Layer 7 of a small transformer language model trained on English Wikipedia (15 layers, counted from 0, width 64).
A neuron adds its activation times its output weights to the MLP's output. To switch it off is to set its activation to zero at one token and run the rest of the model.
A neuron's activation on a vector x is GELU(weights . x + bias), where the dot is the dot product.

Input weights of the MLP neurons that the questions are about. A number n stands for (n - 128) times 0.0063.
n24 (bias 0.020): 163, 160, 133, 44, 146, 157, 148, 127, 145, 178, 105, 70, 113, 93, 110, 159, 148, 129, 99, 75, 89, 92, 119, 130, 111, 129, 99, 60, 141, 144, 135, 110, 85, 126, 150, 124, 89, 132, 132, 127, 114, 121, 121, 131, 149, 164, 176, 121, 169, 147, 121, 135, 146, 136, 114, 113, 129, 108, 105, 138, 144, 113, 165, 116
n34 (bias -0.108): 128, 104, 122, 71, 82, 118, 96, 184, 127, 193, 123, 107, 139, 152, 143, 90, 123, 115, 134, 87, 96, 160, 139, 109, 149, 133, 106, 131, 153, 146, 194, 177, 91, 132, 154, 69, 141, 150, 111, 127, 117, 51, 193, 102, 150, 108, 188, 135, 153, 84, 114, 92, 109, 169, 118, 74, 107, 132, 128, 149, 67, 171, 122, 122
n35 (bias -0.145): 123, 162, 139, 110, 100, 123, 198, 116, 98, 104, 145, 138, 117, 163, 127, 173, 132, 89, 171, 128, 185, 146, 104, 173, 155, 143, 86, 107, 116, 70, 131, 140, 134, 127, 188, 113, 135, 146, 73, 138, 83, 90, 95, 129, 157, 173, 114, 187, 189, 171, 158, 142, 138, 126, 131, 248, 127, 103, 132, 30, 104, 119, 124, 161
n68 (bias -0.017): 114, 79, 87, 115, 155, 161, 168, 95, 146, 106, 130, 155, 102, 144, 129, 33, 122, 101, 90, 41, 116, 80, 129, 149, 125, 97, 116, 143, 76, 130, 123, 126, 179, 152, 142, 101, 163, 119, 154, 106, 150, 106, 129, 141, 137, 107, 92, 101, 98, 131, 81, 148, 160, 155, 118, 153, 79, 93, 62, 156, 155, 154, 79, 105
n83 (bias -0.178): 79, 119, 92, 180, 171, 85, 126, 218, 120, 68, 137, 120, 139, 125, 133, 140, 139, 124, 102, 82, 143, 107, 135, 135, 140, 105, 123, 131, 112, 89, 132, 126, 173, 144, 118, 80, 154, 91, 175, 109, 95, 90, 162, 109, 97, 76, 131, 132, 149, 119, 144, 167, 108, 159, 172, 101, 99, 83, 60, 98, 153, 155, 166, 120
n88 (bias -0.039): 109, 117, 154, 118, 114, 154, 169, 142, 125, 121, 126, 167, 83, 81, 120, 173, 126, 155, 166, 114, 169, 103, 53, 115, 162, 153, 140, 94, 132, 141, 124, 93, 99, 70, 144, 115, 106, 117, 110, 99, 168, 73, 132, 124, 140, 94, 176, 133, 145, 105, 173, 196, 115, 94, 132, 102, 110, 161, 133, 133, 121, 129, 104, 126
n101 (bias -0.174): 133, 192, 119, 93, 110, 66, 140, 174, 115, 134, 109, 124, 151, 149, 108, 93, 105, 131, 216, 127, 79, 190, 89, 116, 61, 159, 186, 119, 106, 109, 148, 122, 117, 126, 156, 143, 137, 199, 142, 129, 149, 181, 148, 121, 197, 169, 128, 124, 167, 163, 98, 86, 126, 83, 176, 132, 173, 103, 116, 158, 147, 128, 111, 152
n139 (bias -0.109): 89, 126, 111, 103, 86, 131, 145, 176, 112, 234, 122, 117, 134, 77, 137, 133, 60, 157, 74, 126, 113, 150, 134, 84, 125, 136, 164, 147, 175, 117, 165, 143, 85, 81, 121, 110, 136, 123, 139, 128, 131, 74, 127, 140, 113, 106, 190, 142, 164, 173, 135, 79, 132, 136, 136, 116, 111, 98, 109, 108, 147, 133, 89, 123
n153 (bias -0.086): 85, 138, 91, 122, 152, 129, 105, 154, 156, 96, 132, 93, 112, 112, 147, 93, 205, 131, 174, 39, 137, 124, 80, 65, 112, 119, 165, 89, 137, 129, 126, 144, 73, 109, 116, 123, 111, 79, 114, 180, 90, 122, 173, 140, 126, 129, 79, 112, 118, 120, 105, 89, 122, 126, 151, 142, 159, 140, 187, 154, 146, 199, 140, 140
n173 (bias -0.051): 76, 99, 121, 130, 140, 135, 177, 153, 122, 149, 155, 100, 87, 141, 127, 123, 143, 129, 146, 158, 134, 116, 105, 158, 96, 55, 152, 160, 134, 122, 165, 133, 123, 142, 94, 146, 126, 159, 138, 150, 127, 203, 83, 128, 155, 125, 121, 118, 45, 109, 134, 115, 178, 121, 150, 154, 105, 119, 149, 163, 174, 119, 159, 73
n178 (bias -0.096): 81, 168, 59, 153, 151, 130, 143, 116, 157, 111, 164, 139, 177, 87, 98, 187, 150, 149, 161, 104, 102, 155, 142, 130, 115, 154, 93, 92, 110, 108, 111, 127, 79, 189, 95, 88, 146, 118, 167, 157, 98, 130, 104, 91, 80, 100, 122, 144, 106, 154, 117, 136, 130, 151, 161, 151, 145, 62, 138, 50, 116, 113, 152, 100
n204 (bias -0.022): 101, 184, 64, 105, 144, 145, 73, 88, 88, 91, 152, 122, 166, 154, 147, 101, 117, 101, 135, 138, 121, 120, 131, 174, 122, 148, 117, 148, 151, 113, 87, 77, 148, 113, 142, 139, 162, 154, 140, 136, 92, 159, 124, 136, 123, 107, 75, 90, 143, 142, 180, 159, 103, 125, 201, 145, 91, 121, 190, 140, 102, 119, 107, 199

Output weights of the MLP neurons that the questions are about. A number n stands for (n - 128) times 0.002.
n24: 71, 154, 134, 170, 156, 32, 107, 145, 86, 116, 156, 161, 115, 162, 104, 79, 178, 75, 140, 149, 167, 124, 125, 95, 127, 140, 115, 149, 97, 128, 157, 138, 130, 131, 90, 183, 159, 141, 167, 159, 135, 140, 99, 162, 136, 89, 161, 168, 99, 77, 119, 70, 148, 183, 155, 125, 160, 150, 77, 110, 119, 165, 118, 130
n34: 137, 170, 147, 115, 98, 109, 99, 156, 196, 121, 84, 118, 152, 110, 164, 131, 109, 168, 126, 63, 118, 68, 182, 152, 118, 121, 165, 153, 89, 101, 167, 119, 46, 161, 110, 168, 170, 249, 101, 162, 88, 164, 106, 84, 95, 174, 101, 122, 146, 187, 66, 132, 40, 55, 162, 44, 95, 136, 63, 196, 79, 27, 124, 141
n35: 163, 156, 116, 104, 132, 148, 136, 124, 97, 191, 149, 118, 94, 87, 112, 45, 152, 106, 214, 57, 125, 137, 98, 72, 127, 154, 181, 157, 159, 67, 208, 87, 81, 171, 95, 113, 47, 149, 143, 136, 131, 60, 108, 154, 109, 68, 109, 169, 55, 163, 93, 51, 138, 169, 117, 105, 121, 73, 130, 123, 132, 156, 123, 60
n68: 160, 120, 175, 78, 184, 152, 88, 129, 150, 138, 135, 156, 180, 170, 141, 156, 125, 113, 153, 189, 107, 106, 122, 75, 136, 185, 43, 82, 155, 118, 107, 147, 57, 89, 141, 132, 127, 144, 92, 137, 63, 136, 163, 159, 137, 144, 161, 117, 100, 125, 191, 160, 73, 165, 129, 71, 113, 138, 119, 134, 132, 147, 127, 163
n83: 122, 137, 212, 52, 71, 153, 103, 106, 160, 186, 137, 163, 198, 118, 89, 86, 113, 94, 86, 188, 134, 154, 121, 172, 197, 149, 137, 151, 116, 185, 106, 132, 138, 182, 108, 120, 152, 155, 185, 111, 156, 120, 110, 135, 113, 214, 126, 81, 117, 116, 158, 138, 123, 90, 157, 120, 84, 221, 181, 165, 49, 139, 134, 186
n88: 168, 128, 130, 109, 119, 81, 150, 126, 146, 167, 115, 94, 172, 149, 160, 148, 121, 153, 120, 160, 29, 164, 160, 107, 57, 117, 68, 164, 95, 94, 133, 177, 148, 166, 101, 109, 134, 135, 117, 142, 105, 175, 84, 125, 113, 164, 121, 114, 164, 150, 90, 70, 169, 107, 95, 142, 98, 85, 98, 156, 132, 130, 107, 121
n101: 147, 169, 134, 161, 120, 191, 82, 139, 162, 79, 111, 155, 158, 140, 135, 54, 75, 177, 157, 122, 117, 139, 107, 142, 68, 114, 156, 129, 82, 179, 160, 144, 96, 177, 159, 148, 99, 184, 207, 130, 151, 130, 115, 184, 131, 132, 106, 51, 114, 238, 116, 59, 170, 92, 113, 134, 146, 227, 126, 106, 127, 202, 97, 140
n139: 135, 108, 112, 201, 144, 164, 153, 162, 197, 126, 99, 136, 81, 139, 86, 165, 106, 102, 131, 123, 96, 116, 191, 168, 76, 197, 161, 115, 120, 129, 190, 104, 144, 133, 146, 117, 152, 113, 128, 150, 160, 154, 163, 151, 161, 120, 98, 150, 140, 156, 160, 37, 134, 97, 154, 93, 139, 118, 186, 117, 130, 87, 133, 68
n153: 146, 123, 155, 113, 61, 187, 183, 93, 151, 91, 142, 192, 110, 115, 154, 124, 116, 151, 107, 183, 74, 93, 154, 167, 161, 59, 109, 129, 180, 139, 74, 126, 122, 165, 92, 109, 237, 164, 173, 126, 154, 76, 138, 126, 104, 159, 148, 96, 86, 95, 152, 133, 122, 148, 85, 162, 87, 195, 140, 147, 111, 152, 127, 139
n173: 137, 150, 117, 124, 200, 102, 175, 122, 157, 93, 178, 137, 122, 111, 161, 60, 170, 181, 149, 122, 109, 51, 105, 133, 212, 167, 139, 84, 154, 147, 122, 93, 160, 138, 84, 125, 188, 78, 157, 58, 140, 129, 151, 117, 159, 105, 160, 152, 110, 145, 97, 109, 175, 99, 145, 48, 127, 153, 111, 94, 127, 204, 127, 146
n178: 140, 73, 127, 181, 158, 124, 114, 85, 131, 95, 123, 158, 128, 131, 180, 168, 99, 159, 131, 207, 135, 112, 94, 94, 114, 161, 98, 143, 126, 163, 219, 116, 97, 92, 94, 106, 123, 72, 139, 74, 145, 195, 106, 181, 107, 57, 113, 108, 116, 123, 122, 122, 122, 74, 218, 161, 123, 77, 130, 108, 148, 100, 78, 116
n204: 137, 88, 180, 142, 116, 163, 139, 174, 118, 141, 123, 137, 91, 118, 94, 140, 149, 155, 101, 146, 147, 179, 145, 76, 102, 71, 88, 99, 90, 157, 154, 158, 132, 84, 149, 117, 107, 83, 134, 142, 99, 113, 116, 151, 124, 105, 190, 182, 102, 112, 62, 92, 207, 140, 84, 97, 124, 179, 41, 95, 121, 105, 162, 21

Each question names a token from some text and the token that comes next. It shows the vector x that enters the MLP there. A number n stands for (n - 128) times 0.029.

Then comes g, the gradient of the next token's log-probability with respect to the MLP's output, scaled to length 1. A neuron's effect is roughly proportional to its activation times (output weights . g). A number n stands for (n - 128) times 0.0038.

"other", then ", "
x: 165, 75, 187, 151, 128, 64, 115, 108, 153, 170, 91, 142, 102, 171, 126, 126, 119, 110, 144, 195, 94, 148, 151, 122, 132, 122, 121, 78, 177, 150, 128, 135, 145, 127, 34, 120, 105, 140, 128, 133, 121, 162, 139, 92, 72, 127, 127, 75, 102, 153, 164, 132, 191, 203, 109, 142, 142, 142, 150, 176, 161, 43, 152, 99
g: 103, 142, 124, 146, 139, 201, 125, 123, 133, 152, 158, 87, 101, 133, 133, 186, 133, 126, 118, 210, 140, 82, 113, 152, 205, 105, 128, 72, 77, 168, 165, 51, 111, 117, 107, 110, 100, 90, 172, 90, 171, 153, 106, 136, 164, 169, 125, 137, 148, 200, 99, 134, 111, 105, 115, 115, 120, 115, 111, 82, 115, 126, 96, 137
Switching off which neuron hurts the next token most? n173

"00", then "0 "
x: 86, 139, 209, 127, 102, 110, 111, 107, 180, 134, 97, 139, 106, 108, 120, 172, 130, 156, 158, 184, 97, 117, 146, 166, 150, 168, 154, 148, 114, 207, 66, 135, 162, 131, 91, 138, 61, 125, 146, 120, 178, 144, 77, 126, 65, 166, 109, 114, 134, 94, 108, 135, 158, 173, 55, 101, 89, 173, 157, 123, 151, 145, 75, 145
g: 153, 141, 150, 116, 138, 71, 183, 160, 112, 154, 160, 87, 155, 172, 119, 155, 87, 132, 113, 202, 139, 101, 177, 151, 155, 93, 95, 179, 116, 87, 122, 141, 82, 130, 137, 124, 139, 114, 90, 126, 60, 116, 123, 141, 186, 149, 110, 122, 134, 55, 110, 120, 108, 96, 98, 144, 98, 108, 62, 151, 114, 183, 82, 91
Switching off which neuron hurts the next token most? n88

"stitu", then "tions "
x: 185, 97, 182, 150, 61, 153, 92, 116, 169, 144, 157, 132, 149, 120, 169, 98, 88, 139, 109, 133, 124, 66, 158, 129, 134, 143, 127, 114, 130, 176, 121, 125, 162, 155, 89, 99, 96, 112, 100, 85, 171, 169, 82, 120, 54, 103, 127, 128, 110, 135, 142, 70, 202, 151, 110, 158, 188, 207, 106, 127, 99, 141, 71, 110
g: 125, 74, 181, 109, 72, 133, 83, 152, 157, 123, 108, 121, 90, 106, 160, 90, 131, 154, 158, 124, 66, 131, 127, 122, 147, 136, 83, 105, 94, 103, 150, 167, 120, 92, 173, 170, 131, 115, 151, 66, 120, 173, 75, 212, 103, 164, 133, 102, 167, 86, 77, 121, 117, 162, 170, 121, 92, 151, 185, 117, 137, 115, 105, 140
Switching off which neuron hurts the next token most? n68

"ec", then "t"
x: 173, 82, 142, 147, 112, 141, 40, 138, 150, 88, 143, 155, 126, 121, 135, 86, 138, 158, 118, 96, 93, 84, 119, 184, 157, 119, 107, 90, 93, 141, 98, 147, 137, 120, 148, 167, 136, 120, 63, 84, 137, 102, 40, 141, 70, 95, 120, 141, 158, 133, 122, 131, 141, 214, 97, 170, 183, 172, 93, 69, 154, 138, 113, 104
g: 112, 131, 85, 127, 179, 98, 142, 85, 49, 147, 144, 173, 155, 149, 104, 101, 112, 160, 89, 132, 178, 132, 137, 161, 141, 83, 124, 95, 59, 105, 165, 122, 96, 84, 138, 68, 168, 143, 119, 122, 77, 62, 173, 124, 116, 131, 74, 125, 148, 152, 144, 154, 94, 124, 140, 96, 92, 105, 80, 95, 120, 81, 139, 162
Switching off which neuron hurts the next token most? n68

"they ", then "organ"
x: 125, 135, 216, 93, 114, 60, 111, 126, 131, 94, 134, 142, 132, 141, 124, 122, 104, 133, 127, 202, 104, 115, 143, 171, 115, 125, 150, 109, 125, 184, 121, 100, 91, 53, 72, 119, 131, 144, 70, 101, 67, 158, 139, 60, 94, 118, 83, 122, 193, 123, 108, 132, 113, 176, 102, 110, 162, 189, 133, 114, 128, 88, 100, 187
g: 113, 176, 116, 157, 187, 127, 110, 75, 204, 153, 108, 102, 144, 115, 144, 116, 93, 92, 121, 60, 133, 79, 159, 146, 68, 90, 101, 181, 125, 117, 103, 144, 125, 185, 146, 127, 158, 188, 148, 122, 92, 121, 149, 101, 130, 134, 185, 150, 166, 144, 110, 63, 140, 169, 156, 123, 121, 194, 118, 144, 129, 127, 146, 164
Switching off which neuron hurts the next token most? n101

"; ", then "pp"
x: 155, 137, 187, 135, 179, 104, 43, 76, 129, 82, 112, 89, 125, 150, 101, 131, 120, 147, 169, 152, 77, 113, 122, 154, 158, 157, 140, 82, 117, 167, 112, 140, 125, 104, 95, 156, 125, 114, 122, 31, 60, 168, 133, 77, 64, 105, 104, 126, 143, 103, 110, 122, 145, 190, 77, 138, 126, 95, 147, 93, 141, 185, 104, 108
g: 159, 65, 180, 153, 135, 138, 62, 107, 173, 127, 96, 97, 112, 133, 157, 214, 138, 151, 127, 116, 136, 128, 172, 87, 166, 182, 81, 138, 154, 146, 137, 139, 126, 129, 199, 142, 115, 161, 100, 138, 161, 133, 110, 157, 105, 132, 192, 141, 156, 113, 132, 109, 140, 163, 103, 107, 82, 207, 121, 159, 142, 146, 95, 175
Switching off which neuron hurts the next token most? n204

"a ", then "new "
x: 103, 158, 159, 118, 136, 96, 100, 58, 148, 118, 88, 148, 131, 123, 128, 86, 142, 92, 154, 165, 98, 163, 110, 145, 33, 141, 165, 76, 96, 151, 179, 125, 132, 106, 80, 148, 70, 172, 106, 102, 61, 142, 107, 111, 40, 131, 136, 153, 161, 92, 170, 159, 120, 182, 77, 118, 179, 131, 113, 111, 159, 122, 112, 118
g: 143, 173, 142, 145, 135, 170, 76, 135, 161, 143, 97, 95, 68, 67, 166, 93, 101, 161, 173, 92, 100, 139, 125, 178, 154, 117, 137, 141, 145, 138, 92, 65, 85, 76, 94, 157, 117, 180, 115, 160, 157, 63, 100, 167, 78, 117, 110, 123, 88, 169, 175, 112, 131, 148, 131, 131, 169, 150, 163, 107, 96, 107, 159, 118
Switching off which neuron hurts the next token most? n101

"of ", then "10"
x: 127, 113, 181, 140, 136, 92, 98, 67, 130, 142, 188, 133, 113, 143, 117, 81, 133, 84, 135, 191, 171, 150, 110, 137, 78, 203, 122, 109, 168, 156, 154, 183, 146, 84, 113, 130, 95, 179, 127, 118, 111, 157, 80, 69, 57, 96, 85, 194, 136, 134, 116, 143, 127, 183, 74, 116, 133, 130, 86, 103, 120, 125, 127, 76
g: 144, 148, 113, 156, 135, 150, 137, 123, 127, 110, 115, 106, 161, 139, 91, 178, 86, 126, 165, 161, 144, 139, 195, 122, 146, 114, 147, 169, 133, 115, 84, 123, 173, 104, 145, 126, 77, 153, 167, 133, 224, 85, 111, 102, 86, 166, 131, 159, 78, 60, 94, 126, 107, 86, 119, 189, 158, 103, 94, 159, 139, 153, 75, 170
Switching off which neuron hurts the next token most? n68

"m", then "und"
x: 139, 133, 172, 179, 143, 126, 107, 129, 189, 148, 50, 132, 57, 141, 93, 127, 105, 190, 135, 205, 84, 128, 123, 132, 118, 166, 101, 111, 98, 149, 94, 125, 129, 92, 134, 154, 127, 165, 118, 163, 118, 135, 85, 47, 87, 122, 185, 121, 126, 135, 173, 61, 110, 216, 125, 125, 152, 139, 128, 139, 177, 134, 132, 154
g: 123, 109, 224, 102, 119, 128, 96, 130, 152, 77, 108, 142, 166, 72, 137, 149, 116, 180, 150, 129, 122, 178, 126, 142, 106, 158, 236, 97, 103, 149, 158, 163, 145, 132, 152, 145, 121, 139, 183, 133, 80, 180, 129, 140, 150, 174, 160, 113, 177, 162, 147, 83, 176, 96, 138, 120, 130, 159, 144, 144, 114, 144, 102, 130
Switching off which neuron hurts the next token most? n139

"and ", then "other "
x: 157, 122, 193, 145, 145, 112, 73, 80, 180, 134, 103, 91, 94, 158, 83, 100, 138, 93, 131, 160, 109, 174, 113, 161, 67, 158, 127, 122, 112, 192, 125, 130, 89, 58, 112, 167, 102, 166, 150, 85, 61, 145, 96, 79, 83, 100, 109, 142, 136, 155, 127, 146, 114, 216, 122, 118, 176, 122, 94, 86, 107, 140, 114, 107
g: 142, 88, 139, 171, 143, 129, 163, 166, 106, 92, 94, 126, 128, 133, 141, 105, 100, 87, 212, 94, 184, 129, 173, 180, 124, 109, 146, 115, 159, 122, 135, 117, 123, 81, 100, 226, 124, 114, 139, 214, 117, 113, 127, 167, 88, 69, 95, 91, 163, 157, 143, 129, 159, 162, 126, 129, 124, 171, 141, 121, 121, 113, 149, 163
Switching off which neuron hurts the next token most? n24

"s ", then "inter"
x: 64, 183, 196, 109, 126, 141, 78, 76, 133, 106, 139, 155, 154, 119, 94, 135, 115, 94, 115, 166, 125, 147, 105, 131, 91, 82, 145, 74, 153, 164, 135, 120, 119, 50, 112, 121, 106, 124, 127, 107, 70, 146, 89, 132, 60, 67, 125, 138, 220, 146, 130, 134, 104, 165, 99, 117, 210, 133, 101, 91, 132, 131, 97, 129
g: 133, 141, 146, 144, 69, 113, 114, 84, 178, 124, 126, 114, 122, 101, 63, 114, 138, 142, 114, 133, 201, 95, 149, 163, 53, 166, 124, 129, 130, 148, 144, 178, 156, 141, 193, 146, 132, 108, 148, 120, 89, 90, 103, 127, 142, 142, 78, 188, 141, 165, 115, 75, 104, 114, 149, 121, 76, 217, 166, 146, 113, 112, 106, 116
Switching off which neuron hurts the next token most? n139

"or ", then "of "
x: 139, 114, 177, 107, 152, 119, 75, 90, 146, 125, 120, 117, 96, 98, 161, 78, 153, 110, 70, 133, 86, 72, 151, 158, 61, 156, 161, 85, 135, 181, 147, 134, 86, 67, 66, 174, 134, 95, 128, 78, 80, 148, 70, 137, 63, 115, 112, 138, 175, 122, 108, 119, 125, 157, 127, 105, 157, 141, 58, 133, 94, 138, 122, 79
g: 153, 108, 101, 150, 78, 153, 182, 141, 143, 95, 139, 124, 80, 139, 168, 121, 104, 162, 99, 158, 143, 79, 130, 82, 129, 122, 175, 135, 111, 150, 206, 97, 106, 74, 137, 168, 172, 149, 93, 143, 184, 147, 117, 151, 86, 128, 81, 116, 124, 163, 123, 143, 83, 95, 135, 188, 104, 153, 156, 88, 88, 161, 56, 119
Which neuron, switched off, raises the next token's probability most? n24

"5 ", then "Li"
x: 125, 193, 178, 115, 122, 145, 96, 93, 176, 104, 110, 152, 134, 119, 134, 134, 146, 107, 88, 159, 142, 96, 97, 181, 138, 155, 110, 116, 112, 110, 132, 135, 171, 92, 103, 171, 59, 96, 119, 37, 35, 119, 105, 82, 56, 112, 104, 148, 156, 129, 164, 126, 123, 169, 58, 121, 157, 140, 103, 85, 143, 162, 106, 161
g: 91, 180, 122, 139, 125, 72, 155, 98, 106, 135, 159, 146, 93, 77, 135, 127, 147, 164, 172, 136, 188, 96, 79, 157, 120, 88, 130, 135, 88, 176, 142, 118, 172, 151, 124, 172, 100, 109, 193, 142, 190, 83, 95, 155, 154, 56, 169, 130, 157, 103, 125, 137, 165, 149, 133, 105, 70, 77, 110, 97, 154, 134, 120, 136
Which two neurons, each switched off alone, lower its probability most, in order? n35, n24

".\" ", then "("
x: 170, 127, 179, 132, 118, 87, 94, 90, 149, 48, 124, 149, 143, 127, 119, 139, 129, 133, 116, 193, 138, 129, 49, 155, 158, 107, 163, 83, 140, 144, 122, 77, 152, 108, 134, 128, 136, 156, 131, 39, 44, 193, 103, 91, 56, 79, 91, 117, 125, 164, 126, 141, 123, 166, 128, 112, 148, 131, 89, 95, 122, 139, 117, 88
g: 138, 96, 173, 119, 108, 92, 104, 79, 183, 93, 118, 100, 150, 130, 121, 169, 118, 109, 40, 166, 141, 140, 145, 164, 175, 121, 209, 105, 82, 159, 82, 113, 92, 145, 136, 120, 125, 79, 143, 113, 184, 155, 118, 129, 127, 175, 136, 76, 145, 104, 110, 118, 79, 162, 84, 99, 147, 166, 121, 142, 111, 176, 105, 161
Switching off which neuron hurts the next token most? n83

"sh", then "op "
x: 81, 93, 184, 139, 106, 87, 114, 168, 166, 106, 103, 101, 119, 148, 117, 110, 189, 167, 113, 158, 109, 152, 138, 142, 122, 146, 99, 131, 153, 213, 79, 120, 179, 99, 146, 120, 72, 120, 71, 138, 145, 190, 125, 128, 70, 113, 139, 155, 174, 155, 209, 117, 99, 179, 76, 111, 157, 140, 96, 191, 151, 106, 116, 142
g: 155, 132, 129, 124, 179, 143, 188, 197, 102, 124, 152, 153, 107, 109, 98, 154, 114, 179, 171, 63, 91, 127, 161, 128, 104, 133, 95, 151, 99, 156, 197, 146, 100, 148, 138, 78, 179, 112, 122, 96, 127, 153, 124, 131, 148, 134, 154, 193, 161, 86, 99, 124, 127, 112, 129, 110, 120, 61, 81, 128, 128, 76, 69, 172
Switching off which neuron hurts the next token most? n83

"es", then "iz"
x: 72, 98, 160, 121, 120, 135, 88, 77, 197, 58, 111, 138, 130, 163, 164, 141, 141, 119, 129, 135, 82, 132, 73, 139, 136, 101, 83, 87, 143, 164, 100, 89, 171, 108, 126, 150, 132, 94, 115, 103, 206, 143, 110, 164, 77, 97, 115, 122, 129, 184, 61, 105, 101, 212, 103, 175, 143, 173, 164, 116, 159, 138, 142, 123
g: 176, 75, 140, 160, 116, 109, 112, 162, 199, 171, 159, 116, 171, 127, 77, 68, 96, 128, 135, 133, 118, 82, 146, 80, 196, 142, 99, 97, 199, 137, 101, 137, 138, 169, 183, 111, 85, 114, 137, 193, 101, 86, 163, 146, 101, 116, 118, 95, 111, 108, 156, 147, 144, 132, 167, 121, 179, 152, 121, 108, 105, 102, 151, 120
Switching off which neuron hurts the next token most? n68

"has ", then "been "
x: 170, 153, 111, 107, 116, 80, 61, 103, 144, 109, 123, 134, 140, 178, 110, 109, 111, 130, 149, 160, 91, 88, 130, 138, 108, 159, 107, 102, 158, 216, 140, 151, 139, 45, 62, 170, 152, 140, 93, 126, 43, 102, 120, 105, 94, 135, 84, 137, 166, 140, 123, 129, 92, 155, 67, 77, 153, 164, 128, 122, 116, 70, 79, 110
g: 123, 110, 148, 164, 35, 132, 117, 162, 174, 136, 130, 136, 143, 115, 131, 124, 153, 183, 71, 144, 101, 126, 89, 125, 197, 110, 106, 166, 163, 72, 117, 169, 114, 172, 160, 128, 152, 136, 127, 157, 144, 68, 155, 168, 112, 127, 99, 107, 100, 128, 142, 198, 116, 105, 99, 113, 135, 183, 159, 114, 164, 119, 98, 53
Which two neurons, each switched off alone, lower its probability most, in order? n204, n34

"mar", then "ized "
x: 121, 61, 131, 153, 132, 145, 105, 156, 166, 76, 150, 179, 86, 103, 166, 114, 144, 119, 106, 157, 133, 92, 156, 155, 156, 190, 100, 110, 103, 146, 53, 124, 121, 122, 126, 136, 113, 144, 102, 88, 130, 142, 145, 171, 17, 124, 96, 102, 136, 159, 172, 143, 163, 193, 101, 152, 181, 175, 62, 111, 156, 121, 151, 163
g: 100, 223, 179, 120, 138, 122, 77, 130, 187, 115, 81, 90, 86, 154, 131, 130, 111, 128, 170, 78, 106, 97, 108, 89, 138, 159, 134, 150, 139, 124, 115, 145, 182, 95, 69, 105, 160, 125, 131, 95, 145, 77, 172, 159, 162, 159, 91, 71, 118, 132, 146, 133, 84, 148, 175, 149, 124, 152, 133, 93, 131, 92, 164, 88
Which neuron, switched off, raises the next token's probability most? n88

"el", then "ements "
x: 79, 86, 151, 140, 111, 77, 144, 44, 153, 91, 87, 133, 114, 181, 113, 123, 140, 142, 150, 213, 40, 131, 113, 114, 152, 152, 93, 103, 107, 70, 156, 181, 122, 98, 139, 150, 88, 173, 113, 143, 146, 168, 128, 152, 105, 135, 150, 143, 136, 168, 158, 111, 134, 198, 92, 168, 164, 144, 84, 153, 180, 143, 115, 110
g: 134, 120, 226, 162, 43, 150, 151, 160, 137, 123, 193, 168, 111, 115, 110, 132, 181, 137, 142, 175, 112, 122, 115, 136, 211, 133, 153, 149, 161, 157, 125, 104, 142, 109, 127, 174, 143, 102, 102, 131, 145, 167, 127, 155, 104, 198, 82, 158, 144, 104, 56, 105, 165, 96, 124, 119, 133, 160, 138, 131, 141, 107, 119, 120
Switching off which neuron hurts the next token most? n173

"served ", then "as "
x: 147, 144, 141, 160, 132, 81, 110, 128, 153, 136, 153, 172, 84, 159, 82, 122, 83, 106, 89, 155, 76, 132, 103, 171, 107, 126, 163, 102, 150, 154, 155, 152, 114, 54, 76, 116, 103, 119, 110, 81, 53, 121, 130, 71, 108, 119, 102, 122, 170, 159, 69, 116, 121, 175, 37, 148, 198, 143, 127, 95, 119, 119, 73, 114
g: 67, 145, 151, 135, 106, 96, 103, 151, 162, 157, 91, 141, 133, 140, 128, 155, 126, 185, 58, 112, 125, 111, 67, 128, 178, 172, 112, 129, 95, 88, 152, 115, 112, 158, 171, 63, 144, 126, 141, 114, 154, 139, 111, 187, 142, 118, 148, 57, 119, 182, 149, 86, 164, 173, 163, 130, 174, 125, 177, 91, 176, 107, 106, 138
Switching off which neuron hurts the next token most? n139

"a ", then "gen"
x: 131, 165, 167, 118, 131, 81, 90, 58, 155, 116, 94, 153, 135, 127, 111, 93, 163, 95, 157, 179, 105, 178, 89, 132, 35, 142, 162, 96, 113, 145, 153, 132, 112, 76, 99, 124, 85, 167, 106, 89, 61, 137, 110, 103, 62, 108, 151, 151, 162, 134, 184, 154, 123, 209, 82, 108, 150, 129, 118, 100, 141, 139, 109, 93
g: 81, 126, 154, 122, 107, 162, 116, 126, 112, 155, 117, 110, 122, 117, 170, 107, 132, 99, 93, 119, 144, 72, 61, 170, 111, 108, 57, 150, 140, 133, 119, 151, 82, 190, 138, 156, 182, 134, 142, 163, 131, 145, 131, 157, 128, 95, 175, 98, 189, 106, 141, 75, 192, 186, 160, 96, 126, 151, 108, 105, 147, 163, 116, 52
Switching off which neuron hurts the next token most? n101

"but ", then "press"
x: 165, 138, 194, 144, 159, 83, 91, 123, 122, 158, 119, 122, 112, 134, 121, 101, 135, 141, 153, 204, 104, 144, 114, 162, 90, 167, 137, 84, 113, 188, 119, 140, 98, 58, 93, 132, 138, 178, 127, 56, 37, 138, 150, 107, 97, 145, 61, 137, 142, 185, 133, 161, 94, 179, 118, 91, 145, 130, 114, 112, 78, 93, 102, 102
g: 109, 158, 117, 82, 106, 83, 123, 88, 210, 197, 132, 112, 154, 67, 116, 133, 150, 81, 131, 113, 161, 79, 123, 121, 88, 132, 109, 183, 112, 156, 145, 154, 129, 113, 120, 129, 155, 109, 149, 177, 70, 115, 85, 110, 200, 105, 174, 149, 158, 116, 131, 99, 91, 148, 137, 160, 150, 171, 135, 155, 104, 144, 143, 197
Which neuron, switched off, raises the next token's probability most? n101

"or ", then "vis"
x: 152, 100, 211, 105, 123, 110, 66, 100, 152, 140, 89, 106, 99, 164, 103, 85, 118, 107, 124, 158, 91, 141, 143, 161, 58, 169, 141, 134, 115, 156, 154, 151, 89, 35, 73, 148, 138, 168, 134, 73, 59, 146, 93, 96, 62, 125, 135, 147, 128, 150, 140, 140, 140, 208, 133, 123, 164, 103, 95, 125, 126, 120, 101, 122
g: 124, 160, 73, 103, 119, 112, 87, 100, 113, 179, 129, 137, 122, 126, 136, 102, 143, 90, 95, 131, 89, 137, 42, 101, 95, 146, 154, 132, 134, 157, 158, 180, 85, 189, 124, 63, 166, 180, 109, 108, 67, 91, 90, 111, 128, 93, 191, 85, 166, 144, 118, 133, 155, 115, 143, 109, 133, 101, 120, 92, 122, 73, 132, 85
Which neuron, switched off, raises the next token's probability most? n139